Layer 6 of a small transformer language model trained on English Wikipedia (11 layers, counted from 0, width 64).
A neuron adds its activation times its output weights to the MLP's output. To switch it off is to set its activation to zero at one token and run the rest of the model.
A neuron's activation on a vector x is GELU(gate . x) times (in . x), where the dot is the dot product.

Input weights of the MLP neurons that the questions are about. A number n stands for n times 0.0047.
n2 gate: 48 15 28 -21 -12 27 -6 18 25 15 8 5 24 18 -33 11 26 33 -8 -31 15 16 -12 -2 -8 -31 8 -29 3 10 -19 -15 13 -3 29 5 -29 -6 -3 46 7 25 -17 32 7 -9 -26 -8 2 -17 22 1 13 28 -24 8 -4 -2 18 -20 -15 16 33 -7
n32 gate: -25 -35 -5 43 -14 -19 -1 -37 2 4 -19 -7 -33 -9 4 39 5 6 -4 -34 25 -24 -38 -5 8 -26 14 15 7 4 13 2 -7 -7 52 1 -12 19 13 -13 20 5 29 -3 4 -26 54 -5 -25 -35 -22 93 -67 -21 -10 -2 42 -5 -54 -28 18 21 14 -12
n38 gate: 26 8 -5 28 32 -5 -5 -18 -44 -28 -36 -15 8 17 38 -36 3 -12 14 -10 6 -2 -27 7 -6 8 27 15 -9 -2 -12 0 -26 34 6 16 -26 26 -15 -12 7 -26 -10 -21 8 0 17 -4 -25 29 11 -11 4 2 -9 14 -9 -23 7 -4 -8 -4 14 -15
n47 gate: 44 -30 -12 4 17 16 26 1 -44 -5 -5 28 13 15 -20 -12 -35 3 44 -11 -5 -3 -17 42 24 -34 -2 8 -40 -3 1 19 -34 22 -23 -24 13 -13 -13 -1 -8 14 -29 13 -18 24 -8 -5 -9 -33 20 11 -5 -5 -22 20 -3 -10 -8 -10 -5 8 -31 15
n63 gate: 25 43 39 24 4 3 -5 32 0 -23 -22 1 14 13 -9 14 2 15 14 -41 27 -7 14 24 -6 16 -10 2 -19 -7 15 -18 24 -7 -4 -28 -6 8 29 -20 -24 14 12 18 20 -8 -23 12 51 -20 -11 34 -9 7 -27 14 6 -10 5 -18 22 -28 7 -8
n64 gate: -6 4 -18 -3 5 -26 72 -25 22 -7 -17 24 35 35 26 -6 12 34 -25 -19 -14 12 33 -11 -12 0 -14 -25 32 9 14 -10 26 -16 20 19 -40 -35 8 -44 25 -1 43 10 19 12 26 3 -15 -8 5 -20 30 -8 42 11 11 -23 -36 -4 -9 -14 -1 16
n76 gate: 29 -28 -11 13 37 -48 51 -55 -62 -32 -5 -81 -3 70 -33 4 -18 -30 2 7 -29 -50 -21 14 8 -13 37 -24 28 19 24 -32 -11 22 29 6 45 -9 27 -4 -10 47 16 12 -12 10 28 -51 -39 23 -23 26 -32 32 -4 62 -12 -11 -24 11 -15 32 4 2
n87 gate: -16 32 29 -51 -26 -28 -5 3 -26 35 -3 21 18 22 3 -22 -2 20 16 11 -25 1 5 1 -10 -10 15 11 -10 -2 15 3 -23 -32 -11 -4 20 -26 11 -2 20 -12 6 -5 -23 14 -18 -19 -27 -15 -8 54 -4 -13 -27 -1 -23 -32 -7 10 -33 23 -37 25
n103 gate: 6 10 4 21 41 24 19 4 5 31 -35 -36 -8 -8 3 10 -7 14 32 2 17 -5 -15 -8 -1 -15 -3 21 38 8 19 28 36 0 -13 39 -12 9 0 -47 -36 10 -44 -2 28 -24 -18 19 -4 3 -21 -13 -5 3 50 -20 49 23 -28 1 -19 -38 21 -6
n108 gate: -11 16 2 16 -27 -7 -7 -9 0 -9 -43 14 -18 -3 31 27 -10 -37 -37 -12 -38 -38 54 11 -32 -10 0 34 -76 -18 13 8 13 -8 -3 14 28 -10 -7 5 33 5 17 -5 18 20 -33 -58 28 -3 3 -8 -1 -12 -6 -5 -45 -8 4 -8 14 11 22 20
n132 gate: -75 -15 -23 -80 20 32 2 50 -26 -67 23 -36 4 24 38 33 50 -15 -34 -5 49 -85 -3 37 16 13 39 45 51 46 14 10 -34 2 -90 23 46 85 15 -44 -8 -7 26 14 -24 -39 23 32 -11 51 16 -74 4 -38 26 -2 23 2 47 70 34 -59 4 -55
n156 gate: -1 2 -23 -16 10 -14 25 -27 -13 -8 9 -20 18 33 -26 61 -18 -19 51 -7 -42 -1 -3 -22 31 -6 15 -16 -3 -10 35 -33 -5 21 -29 -5 35 -30 15 24 -15 -24 7 2 -19 8 -25 -27 -12 56 3 2 -2 -20 6 60 -5 6 4 -46 15 28 -9 10
n2 in: 23 -34 -33 11 1 -7 5 -6 -29 0 -33 -10 -7 -19 28 22 22 6 -5 11 24 -29 12 -46 -42 12 34 -5 -3 33 10 36 7 -2 31 -2 12 4 32 -24 1 13 8 -35 9 24 -4 3 10 -22 -6 -10 -7 1 26 2 -2 20 31 0 -13 9 13 -19
n32 in: -17 -32 -23 -10 19 13 2 -11 -17 15 -8 -4 3 -30 12 -19 36 52 36 33 -12 5 -22 16 29 11 -30 35 25 -33 60 -8 34 37 29 -13 -30 34 35 26 23 -20 25 35 -20 14 -51 30 8 -5 -36 0 -25 25 17 -95 16 30 -42 19 6 -15 -37 -15
n38 in: 51 59 1 19 21 -6 12 23 13 12 21 -33 22 6 31 -13 -28 20 66 6 26 -7 -36 -17 -21 -65 13 -11 -9 -10 -19 -20 -11 24 -46 9 1 7 18 19 43 17 -9 -36 8 -15 -20 -11 -13 19 -3 -9 15 4 -31 -9 -4 -24 -19 -17 -19 22 40 -23
n47 in: 38 -26 0 5 25 -14 -39 -3 -15 -18 -9 6 -4 4 -36 -18 54 -17 53 7 -6 -11 -19 19 7 -18 -18 -50 44 -6 51 39 -42 -45 -12 -32 -23 -4 19 -1 28 25 -39 4 -51 55 5 17 -8 -4 3 18 9 -12 27 4 -14 6 -15 12 -14 22 35 -15
n63 in: -37 24 0 -28 -73 -64 8 7 0 0 30 40 -44 1 -10 -29 -21 -31 1 21 -21 0 -42 37 35 -32 17 10 -32 -26 27 3 9 19 -7 -17 -20 -9 16 -12 3 -27 6 -15 -17 7 60 -7 23 43 22 2 -44 -29 33 -3 -12 -41 3 14 18 16 -10 -3
n64 in: 5 -14 -4 42 -19 19 -31 40 7 17 -14 14 -22 21 26 -6 -7 21 37 -4 -55 21 -15 -9 5 4 -24 27 8 61 16 16 79 32 51 15 -26 6 -8 45 41 -20 2 -13 -26 15 -51 23 -30 -83 45 -21 -44 -51 -27 6 37 20 17 2 17 -28 -10 -56
n76 in: -22 -15 2 29 -16 -4 8 39 -64 -61 14 -6 49 -7 2 -28 9 45 -9 42 -53 8 40 1 -22 -29 15 20 12 12 40 -45 -46 -5 5 16 0 4 -13 0 -1 16 -32 36 -30 -22 -46 -31 7 1 -68 11 -30 13 6 6 -5 -37 29 22 -40 18 17 -39
n87 in: 16 3 -44 23 48 5 -7 -8 16 -16 23 -20 23 -58 -10 -4 26 33 35 -21 -30 28 -20 24 5 11 19 13 21 7 -24 9 33 0 3 32 -12 -58 12 -10 -4 -7 -45 -20 -4 -49 -2 -13 -37 12 -17 17 34 -25 29 -27 8 8 -4 29 74 -14 -15 -14
n103 in: -16 -4 -4 20 30 53 42 -6 17 -9 -20 -22 49 11 4 19 -8 -26 17 39 5 7 -28 -19 56 -21 3 -7 -30 -14 -14 19 27 51 -11 -17 -7 -2 38 -25 -11 -6 -5 9 -40 -22 13 43 -37 22 8 35 -6 -7 6 -47 -28 12 -6 -5 3 -57 -6 32
n108 in: -52 -30 34 30 -11 16 37 8 -2 12 -12 -13 -9 -12 -26 1 26 -2 26 -44 -47 -52 -3 5 20 -18 13 -5 -35 18 2 -12 -11 66 -21 -47 40 6 9 -17 6 -23 17 -11 -9 -23 -5 25 -3 -3 -13 1 1 14 -3 3 3 -53 -1 50 4 6 10 -59
n132 in: 24 -4 21 -63 21 -35 60 13 2 4 -46 -14 -27 21 6 28 11 -20 -46 -16 -9 -40 -7 16 3 25 2 -52 19 -25 -36 10 36 -32 -46 54 -8 24 2 -57 -37 55 -19 27 8 28 -17 -40 -87 30 16 -40 34 -5 9 31 1 5 -34 24 5 36 -49 -33
n156 in: 55 1 13 -49 -3 -2 34 -26 -11 21 -15 -36 13 4 -5 -29 27 -1 4 -19 -10 -2 8 65 33 2 29 -8 20 22 -56 -5 23 -73 6 -9 -8 9 -9 -6 -8 0 28 -31 -21 -1 34 -16 0 -31 -24 -20 -64 37 -8 36 -44 14 34 1 -16 -26 23 17

Output weights of the MLP neurons that the questions are about. A number n stands for n times 0.005.
n2: 39 31 37 -21 3 -2 -21 44 18 18 42 5 5 27 -40 -6 18 22 29 -39 -1 24 -20 33 24 -17 -17 21 11 -8 1 -25 -14 9 -6 21 -42 -11 -13 46 4 -8 -18 31 -11 -4 -14 -3 -10 8 30 6 14 23 -47 5 -8 -5 1 -23 16 21 14 9
n32: 37 -35 27 -25 -27 23 36 -19 -24 7 -21 -45 8 -29 12 11 -13 30 51 41 -34 -27 -4 27 34 14 -10 -30 0 -4 15 -15 -9 -28 -32 -16 20 49 46 16 -12 -56 10 6 3 31 -38 -30 11 45 -11 -8 -47 44 -16 6 -20 -16 -13 -1 -7 -23 15 21
n38: 9 47 43 2 -31 35 -4 50 4 14 23 -16 31 -22 -31 -29 -8 14 18 0 4 15 17 -19 6 -26 6 -52 11 -30 -7 -7 11 36 -17 13 9 2 2 -8 -1 32 -29 30 3 -14 -29 -7 -23 -23 17 -12 22 35 -1 6 -30 -61 -41 -17 -5 9 29 -17
n47: -32 -1 -25 33 -8 14 -2 7 -39 39 -8 -10 -4 -27 42 44 -23 -21 -26 -10 -6 -26 25 -25 -22 9 -7 -11 -8 15 8 24 24 9 -30 -10 -6 19 6 13 2 -1 -11 -18 9 7 -1 18 1 -20 34 3 23 5 -11 13 -15 15 -14 19 -22 -14 -4 -6
n63: 1 24 15 25 -9 24 -24 30 -4 13 -8 -13 -4 -13 0 9 -17 8 5 -16 -22 4 31 -12 3 -3 6 -31 -17 -17 -16 -6 9 3 -11 -9 -5 6 26 -4 2 29 -17 14 -10 -15 -21 12 13 -2 28 22 26 -31 -21 2 3 2 -39 23 -12 -2 16 -23
n64: 2 18 -1 -41 16 48 12 10 43 33 -8 -26 -46 25 21 -69 -5 23 -3 -16 -14 21 -22 24 14 -17 -39 6 -1 32 1 21 57 14 79 1 -26 -37 2 -22 64 37 3 40 -16 11 -5 -13 11 30 -17 16 28 -59 -20 5 30 -42 -27 5 -28 -27 16 12
n76: 29 -17 5 8 -11 -5 12 39 -12 -41 -15 -7 26 3 5 -10 -35 4 95 -5 11 18 22 9 -7 -39 32 -27 38 -6 3 40 4 -36 -83 -23 21 8 55 26 -41 -15 -75 8 -2 -22 7 -4 3 2 -31 14 -33 1 3 36 -27 -5 -5 21 7 12 15 7
n87: -6 -27 -16 -25 16 -22 37 -31 4 1 5 16 -4 32 26 5 15 -7 10 10 -3 -24 -6 11 -30 15 2 34 26 28 2 26 -17 1 34 -1 -11 7 -12 -8 -3 -23 3 -12 34 10 15 -14 12 7 -43 -20 8 7 -1 -3 -10 -7 24 18 -23 14 -9 10
n103: -62 15 5 -22 -17 12 -1 43 -10 5 -2 -33 12 32 -4 6 -1 -12 3 8 -10 -14 43 13 4 -25 -2 -34 -8 2 -27 -10 -5 -31 6 9 -13 25 -20 11 29 29 13 46 27 -22 -49 2 34 2 39 -8 -28 3 -15 -29 38 -14 -35 6 24 41 -4 -9
n108: 4 33 -23 40 -23 37 14 5 12 21 -1 26 1 9 -46 -37 3 -18 -40 19 -9 -1 -25 28 34 1 43 -5 -56 27 6 -46 -34 15 25 -10 -10 -32 -28 30 38 3 16 46 -28 23 35 39 7 32 42 27 6 38 12 9 24 -11 -13 29 -58 29 -24 10
n132: -14 13 4 -65 23 14 13 53 8 -9 -10 -15 63 -9 -1 -55 6 37 -11 1 8 -12 9 9 19 4 79 -42 -29 0 38 43 -20 -34 -41 0 -28 15 2 11 -2 -7 38 -47 -39 -9 -24 -3 9 51 64 22 48 -34 -29 28 25 36 30 37 7 2 -2 35
n156: 6 15 17 9 -7 -7 -14 43 -35 22 -5 6 4 -26 29 25 -10 -14 -4 -22 -6 -30 29 -32 2 4 -5 -50 -21 -15 4 -4 16 17 -22 0 7 -5 18 14 -17 23 -8 -13 -14 1 -24 -1 2 11 16 21 12 -14 -10 21 -14 4 -19 16 -4 -3 5 -16

Each question names a token from some text and the token that comes next. It shows the vector x that enters the MLP there. A number n stands for n times 0.028.

Then comes g, the gradient of the next token's log-probability with respect to the MLP's output, scaled to length 1. A neuron's effect is roughly proportional to its activation times (output weights . g). A number n stands for n times 0.0049.

" last", then " two"
x: 3 13 13 -8 3 9 6 8 2 17 -27 -7 9 0 9 18 14 19 -12 -14 -16 44 1 -9 27 -42 -2 -20 22 -12 20 -2 0 12 -38 -18 39 5 2 66 -22 -9 -9 17 5 -16 -17 -3 17 12 50 21 -32 -14 -24 24 -6 -18 -27 -26 25 7 23 18
g: 2 -34 -20 1 -25 9 0 -6 -2 31 3 24 18 -11 29 -3 -26 -16 38 -37 9 -42 26 37 21 -21 -27 -32 -14 51 8 -10 14 13 -35 30 12 35 58 -25 13 -27 -13 -51 9 54 -39 -19 7 10 -17 41 -33 -11 27 9 3 6 28 -24 -7 4 32 18
Which neuron, switched off, raises the next token's probability most? n156

" five", then " brick"
x: 23 31 34 0 -10 19 -17 16 -13 6 -20 -9 -3 -9 16 -1 25 36 3 -24 17 9 -10 1 39 -17 -8 -14 29 -39 6 11 7 35 -26 -20 9 18 -9 56 3 0 1 23 -8 -30 14 -22 8 32 33 14 -14 -30 -40 -9 -13 -1 -35 -28 0 18 1 17
g: -15 -37 -21 0 30 -12 4 -22 -53 -1 -51 15 -22 -7 68 -22 -18 -11 5 19 4 6 3 -24 -24 6 43 41 32 -11 10 29 -8 -9 -8 -33 40 10 14 -16 18 -8 46 -45 41 35 22 20 7 17 2 -29 -18 -16 9 7 -4 7 41 10 -29 -31 -39 16
Which neuron, switched off, raises the next token's probability most? n38

" was", then ","
x: 33 11 60 -4 -18 10 12 4 -7 0 -3 4 -5 32 -7 21 45 13 16 -14 -2 5 28 7 2 -38 19 -27 -31 3 3 8 4 -2 -32 4 -10 15 46 37 -4 -10 -19 41 -6 -34 -7 3 -2 -8 28 4 17 -4 -24 1 -5 -17 -16 5 -38 -10 21 35
g: 47 15 -4 24 34 -47 -33 28 -27 24 14 -27 -10 13 -24 27 -8 -44 -43 11 0 -51 -11 18 -1 -2 5 -17 36 -49 -23 -48 5 9 -24 -8 -32 28 -23 17 38 10 -1 -1 -30 12 -10 -46 -2 11 -19 28 9 7 -31 -22 8 -21 11 -26 -20 -18 -37 -38
Which neuron, switched off, lowers the next token's probability most? n87

".", then " The"
x: 6 -14 -15 -3 -16 44 14 9 -7 13 0 -5 14 -28 -10 -14 8 -4 7 -31 -10 -19 33 15 28 -34 23 -6 -26 -5 7 32 20 5 -21 -11 15 23 2 41 1 16 -21 9 -6 -26 -22 8 5 21 59 2 30 -33 8 23 -9 -16 -36 27 -30 -11 8 -5
g: -14 -49 -18 -25 41 14 26 60 1 10 -37 60 10 -8 29 -50 15 25 12 0 -2 9 -43 14 -10 -1 14 -13 22 3 24 35 -33 -37 -33 -32 -25 21 48 -44 5 -3 31 22 10 -8 -19 8 -9 49 -25 -17 -7 8 -32 -4 1 5 17 9 -10 4 9 13
Which neuron, switched off, lowers the next token's probability most? n132

" fill", then "ed"
x: -2 5 38 -14 -23 35 -31 36 -12 11 -4 -27 32 26 -18 11 -7 26 -4 -25 -23 -14 4 -9 16 -7 27 -1 22 17 10 -4 6 -6 -23 5 17 1 13 62 7 -1 -38 24 -1 -1 -11 -23 0 -13 23 10 -17 22 -64 15 -26 -21 -39 1 -29 2 20 10
g: -22 37 56 6 -8 -6 15 -24 54 -5 -11 -12 -11 2 -25 32 -11 14 -41 13 -42 24 23 0 2 13 -18 60 -22 24 10 22 4 -17 -17 41 -15 39 -58 38 -7 8 -23 8 -20 -26 4 17 8 -36 -1 -7 25 -30 -32 17 39 -12 8 -27 39 15 3 -23
Which neuron, switched off, lowers the next token's probability most? n87

" in", then "te"
x: 9 -1 1 17 -27 35 -2 52 -7 18 -13 -4 -17 10 0 9 17 35 19 -22 -10 27 -17 -3 39 -21 -8 -21 -1 -44 -4 17 14 20 -25 18 -11 7 22 27 6 15 -30 -13 19 -37 9 13 -27 17 36 13 -32 30 15 24 -11 -3 -20 -6 -10 -24 24 -11
g: -45 16 3 -1 -18 -15 -16 15 29 -11 0 -7 1 42 -18 -23 -9 11 29 2 18 -34 40 38 -16 -1 -10 10 -23 -11 23 -34 15 2 -53 4 10 27 -44 -12 8 6 -54 52 12 5 53 -7 -19 20 -1 28 -13 -41 -21 -26 -6 -50 15 0 -40 -29 -14 -42
Which neuron, switched off, lowers the next token's probability most? n103

"um", then "ig"
x: 17 62 27 1 -19 -13 -10 43 -7 -20 39 -9 3 -4 -29 -12 19 26 -4 2 5 54 7 -11 -3 -14 0 -18 23 -12 -18 -16 -5 -4 -19 -21 -55 10 0 8 18 0 -23 4 -3 -6 4 4 -44 17 26 7 5 -19 21 41 5 14 -12 -20 -19 3 46 23
g: 18 36 -15 49 -31 17 44 17 7 37 2 -18 -3 -16 -52 -34 -4 -9 -5 5 -79 12 -26 5 -42 -15 -38 17 1 -10 39 -12 -6 9 44 -34 14 3 17 -35 10 38 -17 13 -18 26 30 9 -3 -10 18 10 0 10 -41 -41 21 26 7 -18 -18 20 -13 -9
Which neuron, switched off, lowers the next token's probability most? n108

"d", then " to"
x: 48 19 57 12 -12 -16 -10 5 17 -11 -1 -25 3 17 -20 9 28 15 16 -22 20 -4 30 -2 9 -34 16 -15 5 -3 -6 3 -3 6 -13 -10 -16 -6 35 16 -14 14 -13 21 -21 -30 -52 3 -19 9 0 -4 15 35 -32 27 4 0 -15 -15 -20 17 21 43
g: -32 31 4 -19 21 16 59 -6 -1 15 -20 -9 -1 -34 48 6 40 -11 -27 20 36 21 29 11 13 17 67 33 21 67 -8 -9 8 14 8 20 -17 -1 8 -32 -28 4 -10 26 -2 29 -14 26 -12 24 25 -3 6 16 -14 -14 36 -44 39 9 -20 15 -12 35
Which neuron, switched off, lowers the next token's probability most? n63

" |", then " Tro"
x: 15 16 11 -17 -11 40 -14 -4 42 -11 5 -15 -15 -34 -18 3 4 26 37 -6 -10 4 25 0 25 -45 -9 -45 8 23 10 -12 13 22 -4 19 -35 9 -17 22 25 6 -32 -13 3 -4 15 13 7 15 39 -15 4 17 22 1 -32 -7 -21 20 -21 -1 25 22
g: -4 10 4 4 -7 42 4 8 -20 -4 15 -19 -33 -10 3 -55 16 6 -13 4 -16 13 -36 -46 8 38 25 -20 -3 -42 -15 64 -4 1 -60 -31 17 -19 -16 -6 -33 -47 24 21 20 36 -10 13 -43 -17 5 4 57 -11 23 -21 -14 13 41 -27 -13 2 -8 -20
Which neuron, switched off, lowers the next token's probability most? n2

" The", then " east"
x: 17 28 21 0 -28 10 6 42 -13 8 4 -11 -2 1 28 -24 2 -19 9 -24 10 24 21 -7 20 -38 14 -11 4 -2 -2 25 27 6 -26 -7 9 14 15 23 -2 5 2 11 -8 -36 -22 -11 42 21 81 -3 -8 -19 -6 8 -23 7 -27 9 3 -1 10 10
g: 44 -15 -24 -36 -23 1 -20 12 -15 -21 -18 7 42 19 -4 -47 44 -17 -9 6 4 -3 -6 21 16 35 -44 3 8 -4 -1 -2 -14 -15 -21 56 -36 -2 8 -53 5 -36 8 -10 -1 1 13 8 -57 -7 26 26 -47 59 13 36 6 -20 -37 -16 -12 11 21 14
Which neuron, switched off, lowers the next token's probability most? n32

"1", then "8"
x: 28 -29 13 -28 15 21 21 -7 52 17 12 -9 14 3 -27 7 16 33 -27 9 -14 30 24 -21 8 -26 0 -28 31 -18 1 -1 30 7 -2 -18 -20 15 -39 8 5 1 -35 46 -9 -29 12 33 -2 26 27 -6 -2 -13 9 5 -7 -19 -25 -9 2 10 35 -6
g: 12 -12 4 15 -10 -12 -1 -9 -20 -34 14 -32 33 -8 -37 19 18 54 -25 -27 9 11 7 36 1 -11 -25 44 6 -8 14 42 -33 16 -44 47 -18 16 -38 -15 -11 -26 -15 -77 45 -2 3 -19 -34 -31 -12 3 7 -30 8 -11 8 7 1 27 11 24 40 -25
Which neuron, switched off, lowers the next token's probability most? n64

"é", then " |"
x: 38 60 52 -3 -18 30 -7 32 9 25 2 17 32 56 -51 4 18 37 27 -28 6 -1 9 -21 7 4 17 -3 5 -8 13 -14 21 9 5 -7 -11 2 -2 45 -3 9 -1 8 -5 -2 -16 -3 3 4 -15 8 41 20 -29 -23 -10 -5 2 25 -29 11 -2 -22
g: 45 -14 -17 -21 -18 -59 -21 0 -4 -1 -2 9 -35 23 -22 -5 -1 -20 -29 4 -6 -40 60 22 33 35 -58 1 -29 -39 -1 -9 -31 -27 30 -15 21 -23 -3 45 3 -4 -4 26 -20 5 -37 10 38 23 -35 2 5 4 33 22 -38 -9 -8 20 -25 -15 -28 -10
Which neuron, switched off, lowers the next token's probability most? n38

"de", then " with"
x: -2 31 37 2 -20 -2 -1 23 -7 27 -8 2 -10 5 -39 -10 14 -21 21 -17 -10 10 -5 21 39 -29 1 26 -17 -13 -20 -36 15 14 -23 -22 -11 -16 -2 43 -2 16 8 15 13 -23 -32 -27 -28 -10 3 18 37 17 -70 20 -29 -14 -21 1 4 -12 -5 -22
g: 40 1 -29 -27 -18 -44 13 -10 20 16 23 -3 21 2 -9 20 -8 -48 1 -23 1 -45 50 40 6 -1 -5 -57 28 -14 -4 -18 35 19 -3 6 10 31 16 9 -8 16 -38 -21 20 12 -17 -13 -38 0 -56 14 7 34 26 54 -29 -4 33 -16 -32 -13 -13 30
Which neuron, switched off, raises the next token's probability most? n108

" Art", then "z"
x: 5 78 20 8 -19 -17 -5 6 -4 19 -8 5 -10 16 -3 -38 -1 1 -4 -60 8 29 2 4 6 -35 -4 -12 -4 -13 3 17 10 54 -10 3 19 -10 -15 47 -6 0 8 14 -10 -1 6 17 -26 1 42 -8 10 8 -13 -10 -26 -25 -17 -26 28 2 7 -1
g: -13 17 19 9 5 54 38 17 -24 -20 15 -27 56 22 0 19 -4 -47 49 38 -28 -6 -36 -12 -3 5 54 -28 3 23 -7 -4 2 33 -46 20 -45 27 20 -4 6 -11 -13 11 -29 7 30 7 -7 -36 7 23 8 -7 6 -32 -13 58 4 -15 2 -31 18 -19
Which neuron, switched off, raises the next token's probability most? n47

" listing", then " from"
x: 33 -21 27 -3 -20 23 -28 18 15 27 -14 4 11 17 -2 -7 24 31 -10 -32 -1 -11 37 22 -2 -48 20 -24 0 -50 2 -2 7 13 0 -14 18 5 2 63 9 11 9 21 5 -1 -26 -36 -6 8 31 -20 9 5 2 1 -11 -31 -23 -12 -6 -9 23 4
g: -1 45 13 -28 -9 -75 9 21 49 38 9 -6 25 -27 -6 -34 3 -15 -8 2 50 13 22 -4 19 0 22 6 -17 -15 21 7 4 -1 -9 29 10 3 0 41 10 -17 -21 -4 -54 -25 7 24 5 11 -38 15 20 49 -10 62 5 -16 -14 -28 -24 -37 -18 27
Which neuron, switched off, lowers the next token's probability most? n108

"3", then " Hol"
x: 43 -34 -4 4 36 2 2 15 36 25 13 -5 13 4 -4 2 -9 34 12 -41 24 19 4 -24 18 -20 -16 -19 17 -42 4 -22 -14 19 -24 11 -25 32 -10 37 -3 -12 -8 26 -3 -23 6 14 11 41 29 6 31 -7 -17 7 -14 1 -20 -20 -13 28 2 1
g: -4 27 9 -5 0 9 39 59 -26 -21 9 26 -49 13 -20 -14 -13 -8 64 -3 3 -8 -20 -14 1 -18 27 -40 6 23 17 -23 -1 22 -35 -60 34 -50 12 41 -12 -22 10 -15 -22 9 1 3 0 -15 46 -12 17 42 19 16 8 34 25 40 3 -7 18 17
Which neuron, switched off, lowers the next token's probability most? n76

" Four", then "ni"
x: 17 71 14 -11 -7 17 -6 15 -6 22 1 -4 14 15 21 -18 -6 22 5 2 7 14 -39 -16 28 -30 0 -19 26 -34 13 14 -11 51 -13 1 -2 11 -20 49 -19 -1 10 24 -3 -10 4 -23 18 7 36 5 -12 -15 -29 20 -3 -6 -21 -25 -10 41 28 21
g: 9 48 26 54 -33 24 28 -10 23 13 19 17 17 68 2 -36 -14 -67 13 -20 0 -10 7 32 -20 16 18 -39 -22 35 -12 -33 6 -17 -16 21 -7 -22 -4 -12 29 36 -45 0 16 -36 27 7 -22 -25 4 17 32 -1 10 24 -14 12 20 -19 -10 27 -2 -22
Which neuron, switched off, lowers the next token's probability most? n38

" The", then " west"
x: 20 28 18 5 -29 14 14 50 -20 14 1 -7 -5 -2 30 -23 2 -17 2 -21 9 19 32 -10 18 -36 15 -10 -1 -5 -9 25 28 7 -28 -6 11 11 20 18 0 5 1 9 0 -34 -24 -10 33 23 80 1 -5 -23 -7 12 -19 9 -29 5 -9 -1 11 4
g: 48 -16 -12 -47 -15 -9 -24 12 -4 -8 -27 -15 44 23 -10 -28 41 -33 -9 7 1 4 -13 20 26 38 -46 8 14 6 3 0 -12 -10 -18 53 -53 10 14 -51 0 -36 8 -5 2 -17 -6 20 -32 4 23 21 -36 62 5 16 24 -15 -33 -34 -13 14 22 29
Which neuron, switched off, lowers the next token's probability most? n32

"3", then "1"
x: 49 -42 -8 -1 19 0 -1 32 43 17 8 -5 -8 21 -24 24 30 -19 -10 -8 19 20 -15 23 2 -25 10 -6 -13 -9 30 -17 16 26 -3 -24 -19 31 -7 21 10 5 13 28 9 -18 -26 -19 -12 17 44 14 16 0 7 29 -3 -37 -31 -8 19 19 16 -17
g: 12 27 24 9 1 29 -6 24 -2 33 -8 -34 61 10 8 -49 28 -8 0 10 -18 37 11 9 -17 -2 -48 10 -11 -43 22 2 18 31 28 37 -7 -11 -44 20 -8 34 -4 -1 -5 34 8 38 -32 22 -15 -28 35 15 34 -5 -3 -29 -17 -17 -71 -1 -21 5
Which neuron, switched off, lowers the next token's probability most? n76

"/", then "des"
x: 20 -15 41 6 -6 48 -18 34 -14 30 -26 16 4 21 -18 -6 -4 14 20 -22 -25 45 4 -10 6 16 -3 -8 -18 -38 14 -3 13 -11 -34 7 -20 -23 -55 42 -7 1 -46 45 6 -12 -8 -12 -21 4 -4 -3 18 -4 -7 14 -17 4 -4 11 -24 5 12 0
g: -16 55 -23 -1 -60 -9 -38 13 36 1 -27 -15 25 4 31 38 -5 -8 3 22 27 1 -11 20 -37 -5 34 -17 -2 -7 -47 -55 24 23 4 4 8 33 6 10 27 36 -6 5 25 13 24 -18 -13 -24 23 -8 16 38 7 5 47 3 -38 -41 29 22 7 37
Which neuron, switched off, lowers the next token's probability most? n47

"ba", then "st"
x: 15 43 19 0 14 33 9 94 11 25 2 1 25 54 -36 26 -24 1 6 -25 3 -9 -29 2 24 9 7 -2 -20 -4 -8 -33 7 30 -1 3 -17 9 -19 7 -16 -3 -22 28 0 -12 5 -10 -8 23 -18 25 19 4 -11 10 11 18 11 -19 -15 19 20 -3
g: -44 -17 6 8 14 8 24 -15 52 -24 14 5 35 11 1 6 -1 31 27 30 10 0 -40 -26 38 6 48 9 -11 -21 14 41 45 4 -28 11 -41 36 -15 34 -18 -5 16 1 17 -51 27 6 22 -47 -54 15 -16 -6 11 -8 2 32 25 -14 -10 -41 22 11
Which neuron, switched off, lowers the next token's probability most? n2

" of", then " Shakespeare"
x: 21 -25 38 15 -22 19 2 41 -35 4 11 -7 -9 14 3 -29 0 26 30 -47 -10 1 1 -8 11 -43 9 -36 3 -21 -1 12 15 15 -23 -19 -9 -8 14 42 -10 17 -19 30 -15 -38 -15 6 -15 17 15 10 -8 16 -12 10 -7 -6 -26 26 -11 -12 25 13
g: 38 -22 -6 -6 31 -40 -31 9 42 -3 7 12 -10 11 -1 36 -11 -12 9 -20 -29 4 15 -23 14 41 7 9 -19 8 -30 79 29 22 4 29 -6 -53 -8 9 -17 -5 -10 12 20 46 43 -1 52 -20 36 39 10 -25 -33 -8 -9 -1 -20 -19 -27 -9 13 -31
Which neuron, switched off, lowers the next token's probability most? n47

" of", then " the"
x: 36 -22 29 15 -11 24 -4 60 -54 -16 3 -15 19 5 -12 1 10 30 19 -39 -22 -6 6 -17 22 -27 -1 -34 8 -17 9 -1 15 3 -19 -9 -3 5 28 37 -4 10 -7 9 2 -42 -29 15 -9 20 25 21 -7 33 -11 11 -19 10 -31 18 -9 -11 5 -1
g: 5 3 -6 -1 -2 -11 28 26 5 26 -2 -4 51 2 -49 22 -4 17 2 -23 -31 -37 -5 3 16 -64 -13 -3 26 -17 13 5 -8 37 -19 22 -31 11 22 41 7 -10 -14 20 -11 6 -34 46 -48 -13 -62 7 -33 60 -42 -13 14 2 -14 9 -9 -5 20 -33
Which neuron, switched off, lowers the next token's probability most? n76

" |", then " Stewart"
x: 26 -29 21 -16 0 39 2 27 15 28 -22 7 5 -5 1 -9 -3 21 58 -23 5 -1 28 -4 16 -10 -5 -16 -16 -7 -18 -15 -1 -10 -1 38 -20 -8 -10 53 -18 -6 -16 22 -5 -12 -29 -1 21 6 20 15 41 14 0 11 -13 1 -14 29 1 -18 38 12
g: -8 -9 3 -42 20 8 13 -26 -48 14 -10 -12 -38 36 6 2 -30 -40 -24 -7 44 -19 -7 -31 -7 -17 27 9 -13 1 -8 69 -10 -41 -7 0 -2 10 34 -18 -27 2 69 -45 -43 16 29 19 2 -21 2 -9 38 -14 0 -6 16 26 4 13 -21 23 -26 -34
Which neuron, switched off, lowers the next token's probability most? n2